Layer 5 of a small transformer language model trained on English Wikipedia (10 layers, counted from 0, width 96).
A neuron adds its activation times its output weights to the MLP's output. To switch it off is to set its activation to zero at one token and run the rest of the model.

Output weights of the MLP neurons that the questions are about. A number n stands for (n - 500) times 0.0012.
n16: 673,472,532,569,485,612,449,525,603,630,508,388,429,579,412,566,550,433,507,532,573,400,611,602,313,399,532,460,329,668,497,393,412,392,389,510,647,486,430,770,610,545,429,589,478,271,405,347,489,429,517,467,559,639,550,726,479,503,215,697,490,683,842,452,615,439,463,470,453,355,540,461,383,343,623,622,238,339,324,588,546,363,478,377,510,542,539,467,497,550,386,481,430,720,655,471
n26: 641,601,447,493,643,349,591,663,515,316,464,539,481,356,693,551,469,493,444,588,601,370,717,475,425,504,395,525,515,458,471,441,592,440,530,454,644,500,531,467,623,599,310,493,599,372,470,310,463,557,469,462,526,534,489,540,535,277,530,522,341,813,415,907,650,261,493,549,394,98,514,578,530,445,342,458,545,594,528,459,429,363,416,490,195,529,605,582,710,539,551,531,276,481,594,560
n81: 340,472,357,383,647,408,363,590,359,374,453,642,666,586,487,462,464,321,582,406,480,610,757,544,500,698,528,537,638,453,263,431,271,550,421,424,533,458,563,314,593,571,486,534,597,378,553,630,295,571,563,638,719,675,686,626,426,551,403,514,332,653,472,300,527,385,553,626,265,634,540,410,560,474,295,482,447,524,397,454,550,575,446,707,490,521,564,474,339,673,507,503,394,615,516,432
n134: 548,441,563,574,643,563,515,816,544,518,657,496,500,515,548,510,539,641,573,567,436,458,493,474,705,310,521,388,316,469,493,234,461,333,645,416,698,371,455,473,678,572,479,553,475,255,609,396,559,654,429,653,463,538,688,575,468,500,598,432,423,309,507,654,444,454,344,510,608,458,356,513,483,541,421,164,500,587,503,369,545,490,472,462,380,435,379,565,610,403,507,648,623,212,534,559
n147: 384,541,354,428,519,440,275,617,644,260,597,426,663,576,568,356,535,441,585,375,372,493,776,440,553,466,563,683,546,650,362,566,549,465,536,636,458,558,486,566,483,372,637,425,579,286,555,531,482,412,472,454,496,743,459,288,844,618,333,417,654,507,585,475,674,519,738,723,482,409,549,287,222,387,483,414,378,639,413,428,674,629,637,439,437,503,419,349,565,559,594,443,486,387,298,522
n153: 727,340,317,568,421,507,473,588,439,449,575,383,497,612,593,405,344,621,691,383,674,379,507,374,340,341,351,493,600,419,573,469,460,569,540,341,637,749,617,500,510,566,538,550,610,486,510,448,783,599,283,589,425,339,472,552,411,597,396,551,500,321,679,446,384,349,189,441,724,567,401,614,427,395,522,426,583,400,487,487,503,523,532,567,539,390,573,601,628,467,588,503,542,609,426,587
n158: 503,362,706,349,603,234,333,406,550,276,792,379,685,483,538,547,531,574,533,526,493,427,761,535,500,413,404,465,473,429,426,631,595,518,450,417,254,591,545,460,441,507,604,396,504,511,409,545,445,792,624,447,518,735,519,384,586,457,749,449,439,422,677,464,454,658,570,347,539,511,616,432,344,718,673,380,374,425,268,578,511,185,599,510,458,652,441,508,504,444,518,638,472,511,454,347
n183: 453,500,712,585,458,371,355,445,726,606,351,667,513,437,335,628,443,480,581,706,465,532,368,558,642,483,497,705,528,657,513,700,651,602,593,608,388,377,478,507,418,383,436,438,331,432,423,275,356,298,550,607,424,544,381,500,606,331,560,622,402,512,500,552,510,644,436,503,510,662,484,426,446,450,515,510,237,529,298,646,564,549,548,485,509,526,517,437,350,519,616,439,718,455,343,435
n205: 561,503,376,416,391,490,525,483,263,493,417,521,507,515,460,494,562,221,401,534,310,422,418,598,313,490,579,613,781,497,500,509,663,444,550,568,339,526,667,461,469,452,635,497,406,457,474,668,655,403,448,483,461,693,693,682,489,440,497,510,631,488,579,648,566,781,400,491,519,517,506,675,480,503,370,390,414,596,451,588,272,481,355,557,618,514,338,493,548,754,477,452,444,497,482,394
n218: 622,425,648,384,447,539,661,275,642,432,488,479,558,543,729,417,490,456,517,531,421,506,202,442,480,486,561,422,524,507,617,545,555,558,470,564,670,697,532,483,593,680,334,552,406,620,500,375,764,393,579,430,430,486,545,438,113,480,503,510,454,469,544,483,533,493,567,455,403,326,632,450,589,428,397,342,544,553,446,575,476,536,235,509,385,555,571,553,500,395,773,540,720,344,360,565
n243: 582,691,391,507,473,386,467,538,814,698,616,672,493,620,596,446,563,522,403,511,427,356,589,376,539,489,236,634,542,556,596,562,585,436,480,448,419,518,507,610,448,439,185,435,492,534,801,455,470,440,632,458,362,639,481,328,591,518,339,580,540,421,415,475,443,315,528,346,341,302,535,547,723,774,425,538,325,396,323,421,496,385,428,588,249,656,481,632,493,493,729,530,646,613,483,421
n269: 513,617,461,356,387,632,729,411,237,522,643,548,619,308,704,459,576,751,391,557,422,434,436,399,503,404,447,497,507,262,554,512,413,333,531,606,529,462,569,371,437,436,676,730,478,596,392,507,244,487,579,587,590,493,386,481,300,693,317,610,711,532,566,551,450,450,589,457,470,442,357,628,472,374,555,593,314,354,671,578,426,415,547,606,530,320,447,408,541,464,700,558,586,539,538,539
n317: 411,340,311,510,529,586,500,637,597,558,678,587,583,630,497,446,633,298,483,584,461,516,500,450,517,570,583,618,787,563,563,695,503,507,441,526,285,439,542,637,584,255,766,423,423,521,520,734,579,428,490,567,199,305,409,698,412,513,552,294,350,471,538,604,477,437,526,396,644,468,533,484,396,704,414,423,438,480,487,494,403,313,352,339,607,485,566,457,567,419,480,516,361,458,599,517
n365: 391,521,586,651,478,623,513,531,450,462,420,423,652,623,472,479,563,337,308,531,559,377,567,442,415,503,503,416,406,408,616,468,459,538,429,374,247,458,321,377,500,375,315,658,587,411,575,566,445,486,440,569,595,641,537,579,433,515,573,661,518,343,660,408,753,410,641,546,410,653,529,458,506,421,651,552,695,568,563,458,594,409,506,425,471,464,667,522,627,443,485,423,463,413,514,488
n371: 631,452,490,441,356,506,993,545,572,397,836,550,625,439,447,487,440,611,649,303,450,500,458,202,438,555,422,645,434,390,561,380,474,654,476,363,708,523,573,574,475,485,595,487,289,483,483,500,443,513,541,350,530,531,473,251,492,399,491,583,503,366,449,414,516,637,430,742,545,479,635,500,680,456,491,617,466,546,421,416,446,507,396,500,510,578,470,443,277,462,593,558,421,493,452,671
n376: 468,679,494,447,585,421,430,299,491,370,466,493,519,480,582,540,649,390,503,429,394,584,500,448,628,597,239,572,539,600,530,309,467,642,520,604,599,597,506,399,560,500,360,482,451,519,346,497,437,210,518,539,481,673,461,421,548,506,452,419,691,556,478,380,734,481,515,521,609,409,551,607,420,658,468,368,551,515,414,441,144,604,630,436,509,459,465,613,432,601,550,543,473,435,670,548

Each question names a token from some text and the token that comes next. It shows the activations a of the neurons there, in the order above. A number n stands for (n - 500) times 0.0099.

Then comes g, the gradient of the next token's log-probability with respect to the MLP's output, scaled to length 1. A neuron's effect is roughly proportional to its activation times (output weights . g). A number n stands for (n - 500) times 0.00094.

"a ", then "that "
a: 852,494,493,486,500,493,500,496,509,500,499,500,500,537,489,485
g: 519,712,564,515,764,493,555,359,596,466,494,348,734,638,463,330,524,678,652,566,436,503,735,508,583,221,585,394,442,453,363,376,465,502,534,581,323,414,533,325,521,236,371,549,487,455,509,547,506,570,631,601,545,524,376,456,509,571,532,435,543,649,470,656,658,384,638,555,457,637,537,457,549,375,502,572,514,459,402,391,310,331,516,489,469,389,605,391,507,605,453,327,568,575,522,361
Which two neurons, each switched off alone, lower its probability most, in order? n16, n365

"ord", then "ered "
a: 500,638,492,484,497,500,500,500,500,490,500,500,500,485,500,500
g: 476,476,584,456,435,783,509,423,544,591,527,603,627,471,367,550,609,397,327,501,464,470,517,461,638,247,308,585,649,419,357,569,298,502,582,560,426,392,392,630,512,401,353,452,539,474,484,422,406,653,728,482,541,619,540,523,570,362,657,327,452,630,434,403,501,221,404,524,629,386,416,754,443,496,491,449,404,461,690,477,556,661,491,514,619,324,576,504,560,631,644,444,485,445,607,508
Switching off which neuron hurts the next token most? n26

"d", then "o "
a: 500,583,499,500,487,500,500,500,500,604,500,524,664,496,496,484
g: 387,588,521,613,515,540,323,561,529,500,494,701,617,474,461,578,530,482,598,591,367,572,604,690,645,410,681,350,428,472,455,393,746,373,542,372,523,533,491,460,564,489,650,283,525,600,250,471,206,468,418,519,484,504,540,539,578,675,422,472,539,398,584,577,384,486,402,474,481,616,479,572,365,507,603,412,685,564,387,339,602,666,621,360,347,347,374,578,504,508,603,469,635,502,398,267
Which neuron, switched off, raises the next token's probability most? n218

"em", then "ia"
a: 536,500,483,500,500,500,773,485,491,500,500,499,500,580,483,634
g: 423,493,675,427,663,388,406,718,488,458,529,656,524,487,361,482,305,229,409,460,764,555,659,600,474,555,493,446,484,434,501,574,554,544,496,547,370,373,417,496,276,390,479,488,639,662,640,361,520,483,737,548,560,510,477,599,591,611,749,401,470,546,509,425,346,537,372,262,591,601,636,475,444,375,472,418,363,328,530,377,495,467,501,446,411,432,546,659,598,516,653,588,559,534,374,506
Switching off which neuron hurts the next token most? n158

"let", then "t "
a: 500,500,843,500,500,484,485,500,495,500,500,500,500,486,644,489
g: 572,374,489,441,710,553,414,496,433,508,419,654,477,440,587,399,497,478,490,506,445,457,496,477,615,750,555,565,457,560,638,514,793,567,469,441,625,292,315,444,505,603,265,765,653,302,566,478,562,738,555,617,492,456,467,571,569,469,558,586,453,309,565,397,500,477,311,428,408,568,581,248,532,451,478,439,391,503,595,438,288,728,407,459,440,526,566,401,497,598,383,545,468,591,447,390
Switching off which neuron hurts the next token most? n81

"l", then "aw "
a: 500,492,488,622,499,500,499,498,500,483,497,494,491,536,500,483
g: 430,655,465,354,746,450,478,476,501,320,506,423,483,373,426,388,569,322,675,531,712,564,510,348,604,638,464,297,460,363,639,380,662,397,502,698,744,456,444,385,437,564,434,584,497,352,717,503,629,589,503,583,380,569,489,620,587,476,295,473,433,370,488,713,489,537,448,597,404,610,540,467,552,426,503,498,292,608,508,398,628,397,541,655,645,527,426,399,386,337,570,484,505,444,546,514
Switching off which neuron hurts the next token most? n134

"ation ", then "of "
a: 710,483,494,505,556,483,500,811,493,484,492,500,493,726,491,593
g: 448,459,505,410,524,453,544,572,725,602,480,513,519,488,752,539,619,280,543,511,469,424,498,502,422,429,538,645,627,352,348,406,573,357,661,478,571,291,461,568,552,378,672,538,316,363,310,301,426,546,522,617,351,402,378,588,509,418,382,607,522,471,610,466,502,550,510,506,459,652,498,552,531,368,478,423,825,456,554,273,383,352,530,419,688,556,645,559,432,562,707,654,508,507,536,471
Which two neurons, each switched off alone, lower its probability most, in order? n183, n16

"es ", then "ad"
a: 554,483,487,620,488,500,500,491,484,495,487,495,500,678,496,487
g: 515,545,539,472,646,371,436,335,545,622,542,628,473,551,301,522,638,692,506,498,404,616,562,522,459,419,442,511,444,523,351,405,382,495,315,480,372,629,529,410,579,477,354,347,551,390,800,483,493,662,652,630,508,448,296,309,551,434,422,658,467,437,474,461,662,453,635,437,371,615,477,436,598,511,580,828,371,498,435,637,586,345,448,683,311,358,442,521,544,589,492,446,546,589,436,590
Switching off which neuron hurts the next token most? n365

"he ", then "was "
a: 492,893,499,483,497,485,500,493,507,483,970,483,488,514,496,499
g: 574,434,420,476,501,486,511,562,591,352,335,385,334,375,625,419,544,548,503,579,538,580,413,563,444,624,589,392,575,582,486,351,316,535,584,618,641,626,381,597,673,507,478,354,517,579,363,478,419,572,547,293,414,680,599,546,448,669,443,544,289,379,445,456,407,630,635,512,429,469,336,610,587,440,420,589,739,512,646,564,649,507,535,309,623,553,363,479,423,239,695,325,549,505,644,400
Which neuron, switched off, raises the next token's probability most? n243

"ask", then "ed "
a: 500,662,500,486,496,522,500,500,498,490,490,499,488,487,497,500
g: 402,434,517,459,451,577,399,511,543,529,311,444,728,491,386,307,614,559,504,588,223,430,338,540,516,469,466,521,649,423,411,530,554,442,427,477,552,465,426,509,591,562,566,638,360,688,429,601,517,689,545,421,329,368,533,530,633,312,583,358,560,335,459,294,632,473,528,362,584,557,395,560,484,505,391,453,593,617,649,517,493,626,688,471,665,350,732,460,662,371,720,526,567,483,534,332
Which neuron, switched off, raises the next token's probability most? n26

"\n", then "The "
a: 491,484,483,498,496,494,487,500,647,727,628,671,483,563,498,495
g: 621,421,544,542,549,562,497,460,531,712,540,524,409,492,418,472,377,687,504,503,611,637,637,562,545,282,492,386,442,392,462,533,552,683,609,551,614,464,517,699,577,472,493,535,469,518,339,310,397,558,535,408,530,338,480,283,522,393,578,292,605,548,619,596,636,535,669,404,383,328,269,534,461,465,477,436,302,466,306,630,670,447,572,685,536,316,449,717,601,466,450,361,344,534,578,541
Switching off which neuron hurts the next token most? n269

"A", then "ut"
a: 486,499,487,488,497,500,500,500,500,618,500,500,725,557,494,496
g: 532,620,558,468,523,625,421,478,546,337,393,560,446,482,332,524,594,348,254,552,543,600,369,471,454,605,377,500,476,334,378,432,660,500,442,490,559,672,456,418,455,713,807,457,459,438,601,695,619,508,555,509,340,426,578,637,471,429,553,399,526,520,610,193,304,299,343,424,586,490,615,506,468,528,566,441,417,510,522,588,532,429,374,479,613,469,364,750,548,517,636,650,609,580,585,432
Which two neurons, each switched off alone, lower its probability most, in order? n317, n218

"==", then "\n"
a: 483,487,529,494,495,700,486,483,795,500,500,500,500,499,488,500
g: 527,352,278,669,445,484,452,526,435,356,575,560,672,560,660,538,595,452,262,466,477,486,487,353,276,622,463,532,685,525,552,490,428,618,540,478,571,618,415,565,660,457,396,647,514,571,371,652,617,581,546,274,264,695,560,635,523,353,529,629,510,646,490,439,419,521,453,516,337,466,543,504,466,415,617,537,498,401,562,490,350,321,351,519,492,451,450,579,536,528,182,618,654,583,447,590
Switching off which neuron hurts the next token most? n205

"er", then "v"
a: 502,499,500,499,499,500,491,500,500,491,500,490,496,496,640,499
g: 521,433,372,458,496,549,650,398,297,650,510,399,476,606,352,362,495,614,453,555,545,475,499,405,475,478,427,487,459,507,235,551,384,431,384,423,583,672,577,331,543,762,447,633,399,240,679,521,515,522,383,471,590,671,554,592,238,474,574,630,545,629,483,480,316,499,535,505,355,459,448,669,532,529,528,707,414,532,356,564,622,658,359,411,435,633,532,523,556,532,631,443,689,360,517,606
Switching off which neuron hurts the next token most? n371

"on ", then "April "
a: 500,703,483,527,483,562,485,485,499,483,499,500,511,784,500,490
g: 400,465,602,631,388,511,356,623,618,513,420,499,451,415,479,518,602,655,570,598,524,370,465,697,479,583,565,312,442,463,757,469,339,474,434,559,559,310,390,453,725,462,541,520,630,530,415,596,479,467,763,455,508,580,643,527,352,603,589,474,413,503,531,477,497,590,550,460,360,112,361,369,380,536,677,553,573,587,415,572,622,592,360,494,359,496,343,688,437,548,541,510,390,496,362,429
Which two neurons, each switched off alone, lower its probability most, in order? n365, n26

"Fin", then "ance "
a: 494,500,491,648,497,500,696,485,497,500,500,500,499,499,753,500
g: 488,367,322,517,515,504,409,466,490,622,397,448,493,475,593,359,541,391,432,583,341,618,592,420,711,615,509,549,467,647,455,480,626,639,857,418,664,505,315,314,699,421,553,462,510,469,539,550,521,427,585,453,364,390,399,560,471,356,336,431,481,316,599,418,354,596,628,705,575,534,525,532,487,401,660,393,503,621,737,598,512,493,547,374,473,505,590,408,603,308,689,434,454,396,435,469
Which neuron, switched off, raises the next token's probability most? n158

"ing", then "'"
a: 500,498,802,499,501,500,500,483,486,499,500,499,500,682,487,500
g: 293,617,535,491,443,419,434,495,533,428,606,323,467,414,593,429,344,646,431,503,337,337,516,632,588,455,546,549,552,385,426,450,441,534,521,379,345,557,504,455,537,645,714,452,608,409,476,663,535,371,545,494,758,266,401,422,558,635,511,349,592,381,393,493,545,357,640,525,465,591,401,657,460,446,681,309,554,413,467,558,685,358,641,404,407,531,390,585,691,642,632,488,588,555,442,726
Switching off which neuron hurts the next token most? n365

"ut ", then "the "
a: 497,687,493,492,514,553,500,608,493,555,488,486,485,772,497,766
g: 481,455,222,525,453,671,462,568,478,779,512,518,556,636,622,390,549,410,423,659,421,543,598,381,661,351,594,393,409,403,485,518,419,528,607,517,558,436,613,640,524,656,517,342,290,657,133,410,547,545,722,643,534,422,531,429,530,552,588,414,599,633,641,459,437,494,553,471,427,467,387,497,449,431,491,316,604,592,221,485,690,363,519,401,508,510,505,506,481,476,572,538,517,411,474,446
Which neuron, switched off, raises the next token's probability most? n365

"ou ", then "d"
a: 484,493,493,531,498,500,500,766,500,533,484,484,499,824,495,807
g: 759,306,514,545,523,561,466,552,316,525,459,462,634,480,521,518,599,542,352,511,616,651,538,575,391,630,356,645,530,488,387,618,617,442,563,488,681,427,625,614,253,283,331,402,484,589,569,479,433,480,307,391,249,502,484,457,381,387,689,637,437,488,559,549,468,475,446,601,602,408,460,628,611,490,488,400,467,396,660,465,615,634,599,697,559,499,544,478,276,462,412,616,328,397,572,399
Which neuron, switched off, raises the next token's probability most? n365

"he ", then "sh"
a: 484,807,500,496,500,485,500,492,511,521,855,492,485,483,493,499
g: 428,586,624,599,518,461,491,628,528,784,748,477,653,635,409,557,480,483,580,610,451,475,533,663,482,304,473,440,346,454,594,422,606,375,398,444,538,485,574,425,274,459,400,594,472,391,444,575,453,415,521,623,485,460,496,477,655,278,542,325,688,664,509,633,575,270,467,294,407,473,570,559,395,623,615,456,490,405,487,538,290,390,364,597,396,475,670,461,448,666,454,422,702,487,421,541
Which two neurons, each switched off alone, lower its probability most, in order? n243, n26

"into ", then "K"
a: 485,483,483,698,497,791,495,531,554,485,492,500,485,512,500,499
g: 658,330,334,493,388,665,408,432,449,446,571,407,480,387,728,588,491,497,337,518,498,389,473,459,622,535,535,584,607,394,761,513,579,488,377,540,643,472,548,553,553,580,599,684,569,445,342,517,491,484,375,353,595,569,587,625,442,460,348,452,486,430,745,543,497,509,290,633,447,512,521,327,460,394,591,386,652,409,463,550,390,726,340,218,638,452,516,536,523,437,664,593,424,640,383,428
Switching off which neuron hurts the next token most? n153

"en", then "z"
a: 698,490,521,500,498,500,675,483,579,500,500,500,500,498,828,485
g: 355,500,555,489,479,427,482,427,546,556,388,624,602,616,569,472,577,546,402,382,527,611,522,572,215,624,598,473,645,476,536,665,725,415,251,251,624,515,437,568,412,452,547,534,628,523,450,460,518,481,311,629,661,507,426,565,547,445,359,658,369,542,527,563,454,463,474,562,564,542,505,503,405,318,384,522,573,359,693,564,415,517,452,329,235,681,625,505,454,704,253,404,482,559,553,590
Switching off which neuron hurts the next token most? n16

"re", then "z "
a: 484,500,496,500,500,500,483,487,596,500,500,500,500,485,911,493
g: 352,554,320,463,579,421,472,445,550,536,482,545,564,526,681,494,544,560,477,469,558,595,442,339,361,481,464,588,496,586,321,632,819,364,261,387,549,537,421,542,635,587,507,469,701,514,482,502,609,516,468,646,625,380,511,645,618,415,515,544,458,578,298,267,482,445,548,438,358,448,597,452,269,448,446,536,417,554,615,557,483,739,547,234,346,651,464,576,379,695,501,518,389,492,484,627
Which neuron, switched off, raises the next token's probability most? n371

"fe ", then "L"
a: 709,487,499,497,495,488,500,573,490,516,495,500,500,581,509,509
g: 657,218,475,361,329,555,483,532,381,496,409,371,508,448,545,533,471,479,445,437,597,300,464,414,605,519,515,464,651,549,489,436,509,464,368,536,488,591,532,619,736,711,546,752,585,590,255,291,501,617,454,432,375,551,606,526,502,581,630,380,560,489,694,320,530,370,238,432,660,514,361,607,428,365,496,293,580,515,518,650,582,537,535,407,539,509,492,654,458,605,612,602,499,565,459,461
Switching off which neuron hurts the next token most? n16

"a ", then "local "
a: 618,496,495,622,484,490,500,504,500,616,483,483,485,567,500,483
g: 476,560,400,609,415,726,505,417,709,491,542,672,406,503,570,240,270,410,611,390,464,492,575,593,534,591,431,344,515,500,675,488,493,555,473,339,358,540,610,614,622,702,576,569,463,822,437,426,502,561,597,547,565,482,553,572,434,445,291,469,304,462,488,258,548,472,394,417,449,501,315,294,509,376,441,527,595,451,450,461,460,591,436,410,611,354,652,573,644,500,672,515,483,577,540,526
Switching off which neuron hurts the next token most? n218

"the ", then "com"
a: 523,499,483,672,483,484,497,603,497,732,506,486,488,487,500,500
g: 454,720,554,381,554,452,458,555,559,412,532,636,546,706,443,629,399,566,571,618,490,560,490,661,300,424,509,474,325,568,402,545,520,476,480,559,293,401,417,358,500,359,333,442,477,419,628,471,509,693,530,491,435,580,457,392,490,560,599,402,574,881,232,514,352,533,488,351,392,528,526,415,650,670,575,504,616,515,453,538,546,507,432,635,550,462,597,469,493,678,272,436,588,262,465,539
Switching off which neuron hurts the next token most? n183

"ake ", then "re"
a: 654,483,494,483,488,607,499,497,533,558,492,493,531,500,500,586
g: 500,398,453,456,388,621,530,436,520,372,552,438,412,413,391,372,533,444,601,257,546,667,519,527,505,590,518,476,604,692,449,567,626,570,381,430,242,479,533,481,442,320,385,506,582,296,524,520,506,486,656,630,415,433,479,471,312,272,411,414,362,585,502,700,790,450,528,424,772,523,530,492,539,663,541,390,544,523,631,739,440,523,384,576,646,420,632,429,651,487,549,593,351,538,524,482
Switching off which neuron hurts the next token most? n317

"on ", then "his "
a: 500,752,489,484,488,484,500,499,493,559,483,496,667,712,500,499
g: 607,555,428,441,531,469,578,498,360,575,509,573,603,670,631,384,522,666,359,569,490,443,553,464,417,321,475,498,430,411,542,477,280,548,557,399,596,454,363,580,577,626,618,508,363,421,525,615,509,427,531,619,376,416,382,364,507,606,492,458,633,696,504,512,382,654,543,476,495,628,441,538,372,527,412,439,592,351,629,219,479,309,310,647,566,533,602,217,570,698,389,422,581,462,659,746
Switching off which neuron hurts the next token most? n317

"$", then "\\"
a: 500,500,500,483,500,500,500,500,495,496,777,485,499,661,500,500
g: 623,474,666,432,465,555,378,282,556,609,398,442,675,614,428,233,649,686,451,588,514,430,618,336,307,473,375,410,361,384,552,449,411,474,543,581,491,591,578,380,507,435,439,621,406,616,307,491,433,488,636,644,452,370,452,560,529,478,497,618,708,574,426,631,356,386,560,204,472,629,583,492,505,611,447,570,461,388,500,426,485,762,568,731,494,411,425,487,485,556,486,409,630,557,571,574
Switching off which neuron hurts the next token most? n243

"but ", then "do"
a: 654,736,500,483,500,486,500,641,499,801,573,483,484,483,486,501
g: 564,255,607,403,705,507,404,516,472,403,537,464,572,607,592,484,671,617,629,521,532,593,634,474,211,588,289,437,577,519,307,431,442,448,551,365,518,567,512,316,410,603,378,591,529,266,630,572,410,644,510,458,397,543,527,571,596,405,564,434,587,596,397,545,528,237,480,429,549,510,512,626,640,445,375,457,715,398,599,416,403,415,369,730,492,438,568,673,534,624,373,419,576,575,471,421
Switching off which neuron hurts the next token most? n26

". ", then "192"
a: 548,486,506,492,560,488,483,496,485,781,486,800,483,600,499,489
g: 230,497,526,586,673,560,491,644,560,282,570,484,421,556,551,672,531,426,736,689,376,474,351,556,595,403,610,467,571,506,512,450,406,441,478,446,348,358,478,610,699,406,300,523,454,358,573,535,647,439,536,542,696,602,530,567,488,537,522,545,531,433,482,393,563,524,430,707,445,284,463,435,465,614,430,502,547,562,402,420,498,429,545,140,613,629,747,503,372,562,493,534,397,388,426,475
Which neuron, switched off, raises the next token's probability most? n269

". ", then "On "
a: 645,489,498,495,504,483,483,491,484,748,490,770,488,593,496,495
g: 551,684,650,611,520,448,471,470,584,392,357,189,540,474,486,393,510,450,577,315,541,468,410,604,430,740,392,605,503,394,351,447,464,409,543,557,484,593,522,515,437,567,528,485,617,643,488,618,630,272,293,335,433,470,655,582,466,596,599,552,459,425,527,501,545,490,777,633,561,464,465,383,473,406,632,516,352,591,730,351,666,531,443,390,568,635,426,342,568,395,430,626,312,573,504,400
Which neuron, switched off, raises the next token's probability most? n269

"man", then "aged "
a: 500,499,493,500,494,500,500,500,499,483,483,496,500,824,483,500
g: 531,565,374,518,610,457,575,332,579,284,381,444,463,574,485,557,603,534,382,513,415,540,520,465,540,295,408,568,426,635,759,510,420,531,424,434,713,388,520,434,570,596,204,798,456,463,662,508,486,378,473,492,623,362,423,594,328,571,374,447,487,570,418,530,463,770,533,526,389,467,349,567,693,595,594,589,492,640,613,487,425,516,548,534,626,449,509,364,291,511,468,373,386,498,684,530
Switching off which neuron hurts the next token most? n365

".", then ")"
a: 483,500,488,500,489,487,499,500,483,500,500,494,498,658,491,483
g: 454,346,565,494,506,493,430,775,204,383,670,532,704,625,677,582,723,555,521,552,313,373,431,370,486,701,583,604,538,468,476,623,480,382,634,411,384,493,430,712,639,477,586,599,531,540,366,364,507,362,466,583,434,520,618,510,466,431,538,333,619,239,464,532,469,557,718,410,313,469,487,423,478,472,670,496,534,394,467,457,386,432,478,538,393,573,528,618,485,373,555,571,478,436,555,380
Switching off which neuron hurts the next token most? n365

"w", then ": "
a: 484,496,505,499,500,500,500,513,499,500,500,500,500,500,560,484
g: 479,510,423,437,513,314,611,336,781,319,504,517,575,586,634,463,394,318,486,607,639,429,471,410,394,476,430,504,375,621,548,380,427,663,524,592,842,352,513,489,419,419,553,278,659,398,637,364,391,399,427,357,382,586,539,472,498,615,621,447,427,672,401,493,487,561,490,641,490,459,505,364,510,502,419,537,606,549,553,419,699,607,413,425,541,705,486,659,548,480,508,731,452,424,391,495
Switching off which neuron hurts the next token most? n371

"the ", then "P"
a: 512,499,484,712,488,526,500,673,500,777,510,486,489,534,500,497
g: 456,246,430,449,367,630,559,443,475,485,539,533,469,431,743,442,492,424,437,432,511,266,577,385,632,542,430,408,515,357,681,561,587,478,577,529,713,543,583,523,533,738,679,669,641,639,183,452,474,511,448,473,434,510,700,506,446,571,514,454,463,350,621,571,499,364,283,544,469,471,406,447,459,294,507,352,500,480,404,669,537,576,600,489,564,506,373,560,544,398,699,677,390,584,440,457
Switching off which neuron hurts the next token most? n218

", ", then "a "
a: 704,498,499,529,519,487,500,540,489,761,497,484,496,522,500,485
g: 504,603,472,482,456,448,462,581,537,626,607,350,424,544,427,445,386,634,605,416,437,493,419,370,762,624,480,426,337,485,391,574,513,537,548,501,455,578,501,495,583,632,443,544,341,741,434,492,543,505,514,648,467,429,623,626,600,478,642,456,509,580,520,451,481,413,584,561,624,347,155,347,415,316,321,304,610,561,308,377,643,652,554,563,564,320,431,568,646,576,566,489,644,244,513,572
Switching off which neuron hurts the next token most? n218

"ed ", then "him "
a: 517,483,486,559,519,599,500,637,498,554,500,497,513,783,494,581
g: 601,577,251,425,521,620,514,276,398,541,500,403,564,675,659,305,498,444,370,473,463,496,440,478,526,518,566,521,531,428,610,458,527,471,424,401,635,587,497,527,561,586,588,631,351,658,426,550,536,244,507,399,216,522,630,512,634,554,431,456,739,580,649,482,441,492,682,532,588,524,521,628,426,491,475,402,570,586,630,275,445,609,312,630,463,570,459,250,276,589,584,527,503,539,476,345
Switching off which neuron hurts the next token most? n376

"d", then ", "
a: 498,500,576,500,499,499,493,808,500,500,500,499,498,500,539,734
g: 439,498,530,411,432,331,517,329,567,503,474,584,643,596,523,431,567,616,605,291,440,440,528,350,470,550,534,434,470,609,375,380,375,764,421,490,485,377,550,461,439,609,610,417,213,565,561,505,535,391,435,287,569,695,554,293,547,713,624,497,418,608,365,463,668,599,531,593,446,589,387,638,427,571,522,314,467,466,367,503,610,572,742,678,688,578,335,424,446,453,603,537,554,507,410,476
Switching off which neuron hurts the next token most? n376

". ", then "T"
a: 551,489,488,491,531,484,485,499,484,790,484,839,484,650,497,494
g: 599,316,591,669,530,472,419,641,588,396,617,387,563,526,627,480,470,544,538,500,592,491,365,618,562,532,558,487,450,499,362,571,399,622,529,499,394,343,687,532,349,584,493,431,421,479,494,631,367,548,542,439,452,498,572,509,411,449,638,801,514,467,503,510,371,481,567,521,719,373,648,438,598,286,373,345,630,517,346,536,497,525,423,563,323,248,262,767,667,618,488,510,415,528,344,404
Which neuron, switched off, raises the next token's probability most? n269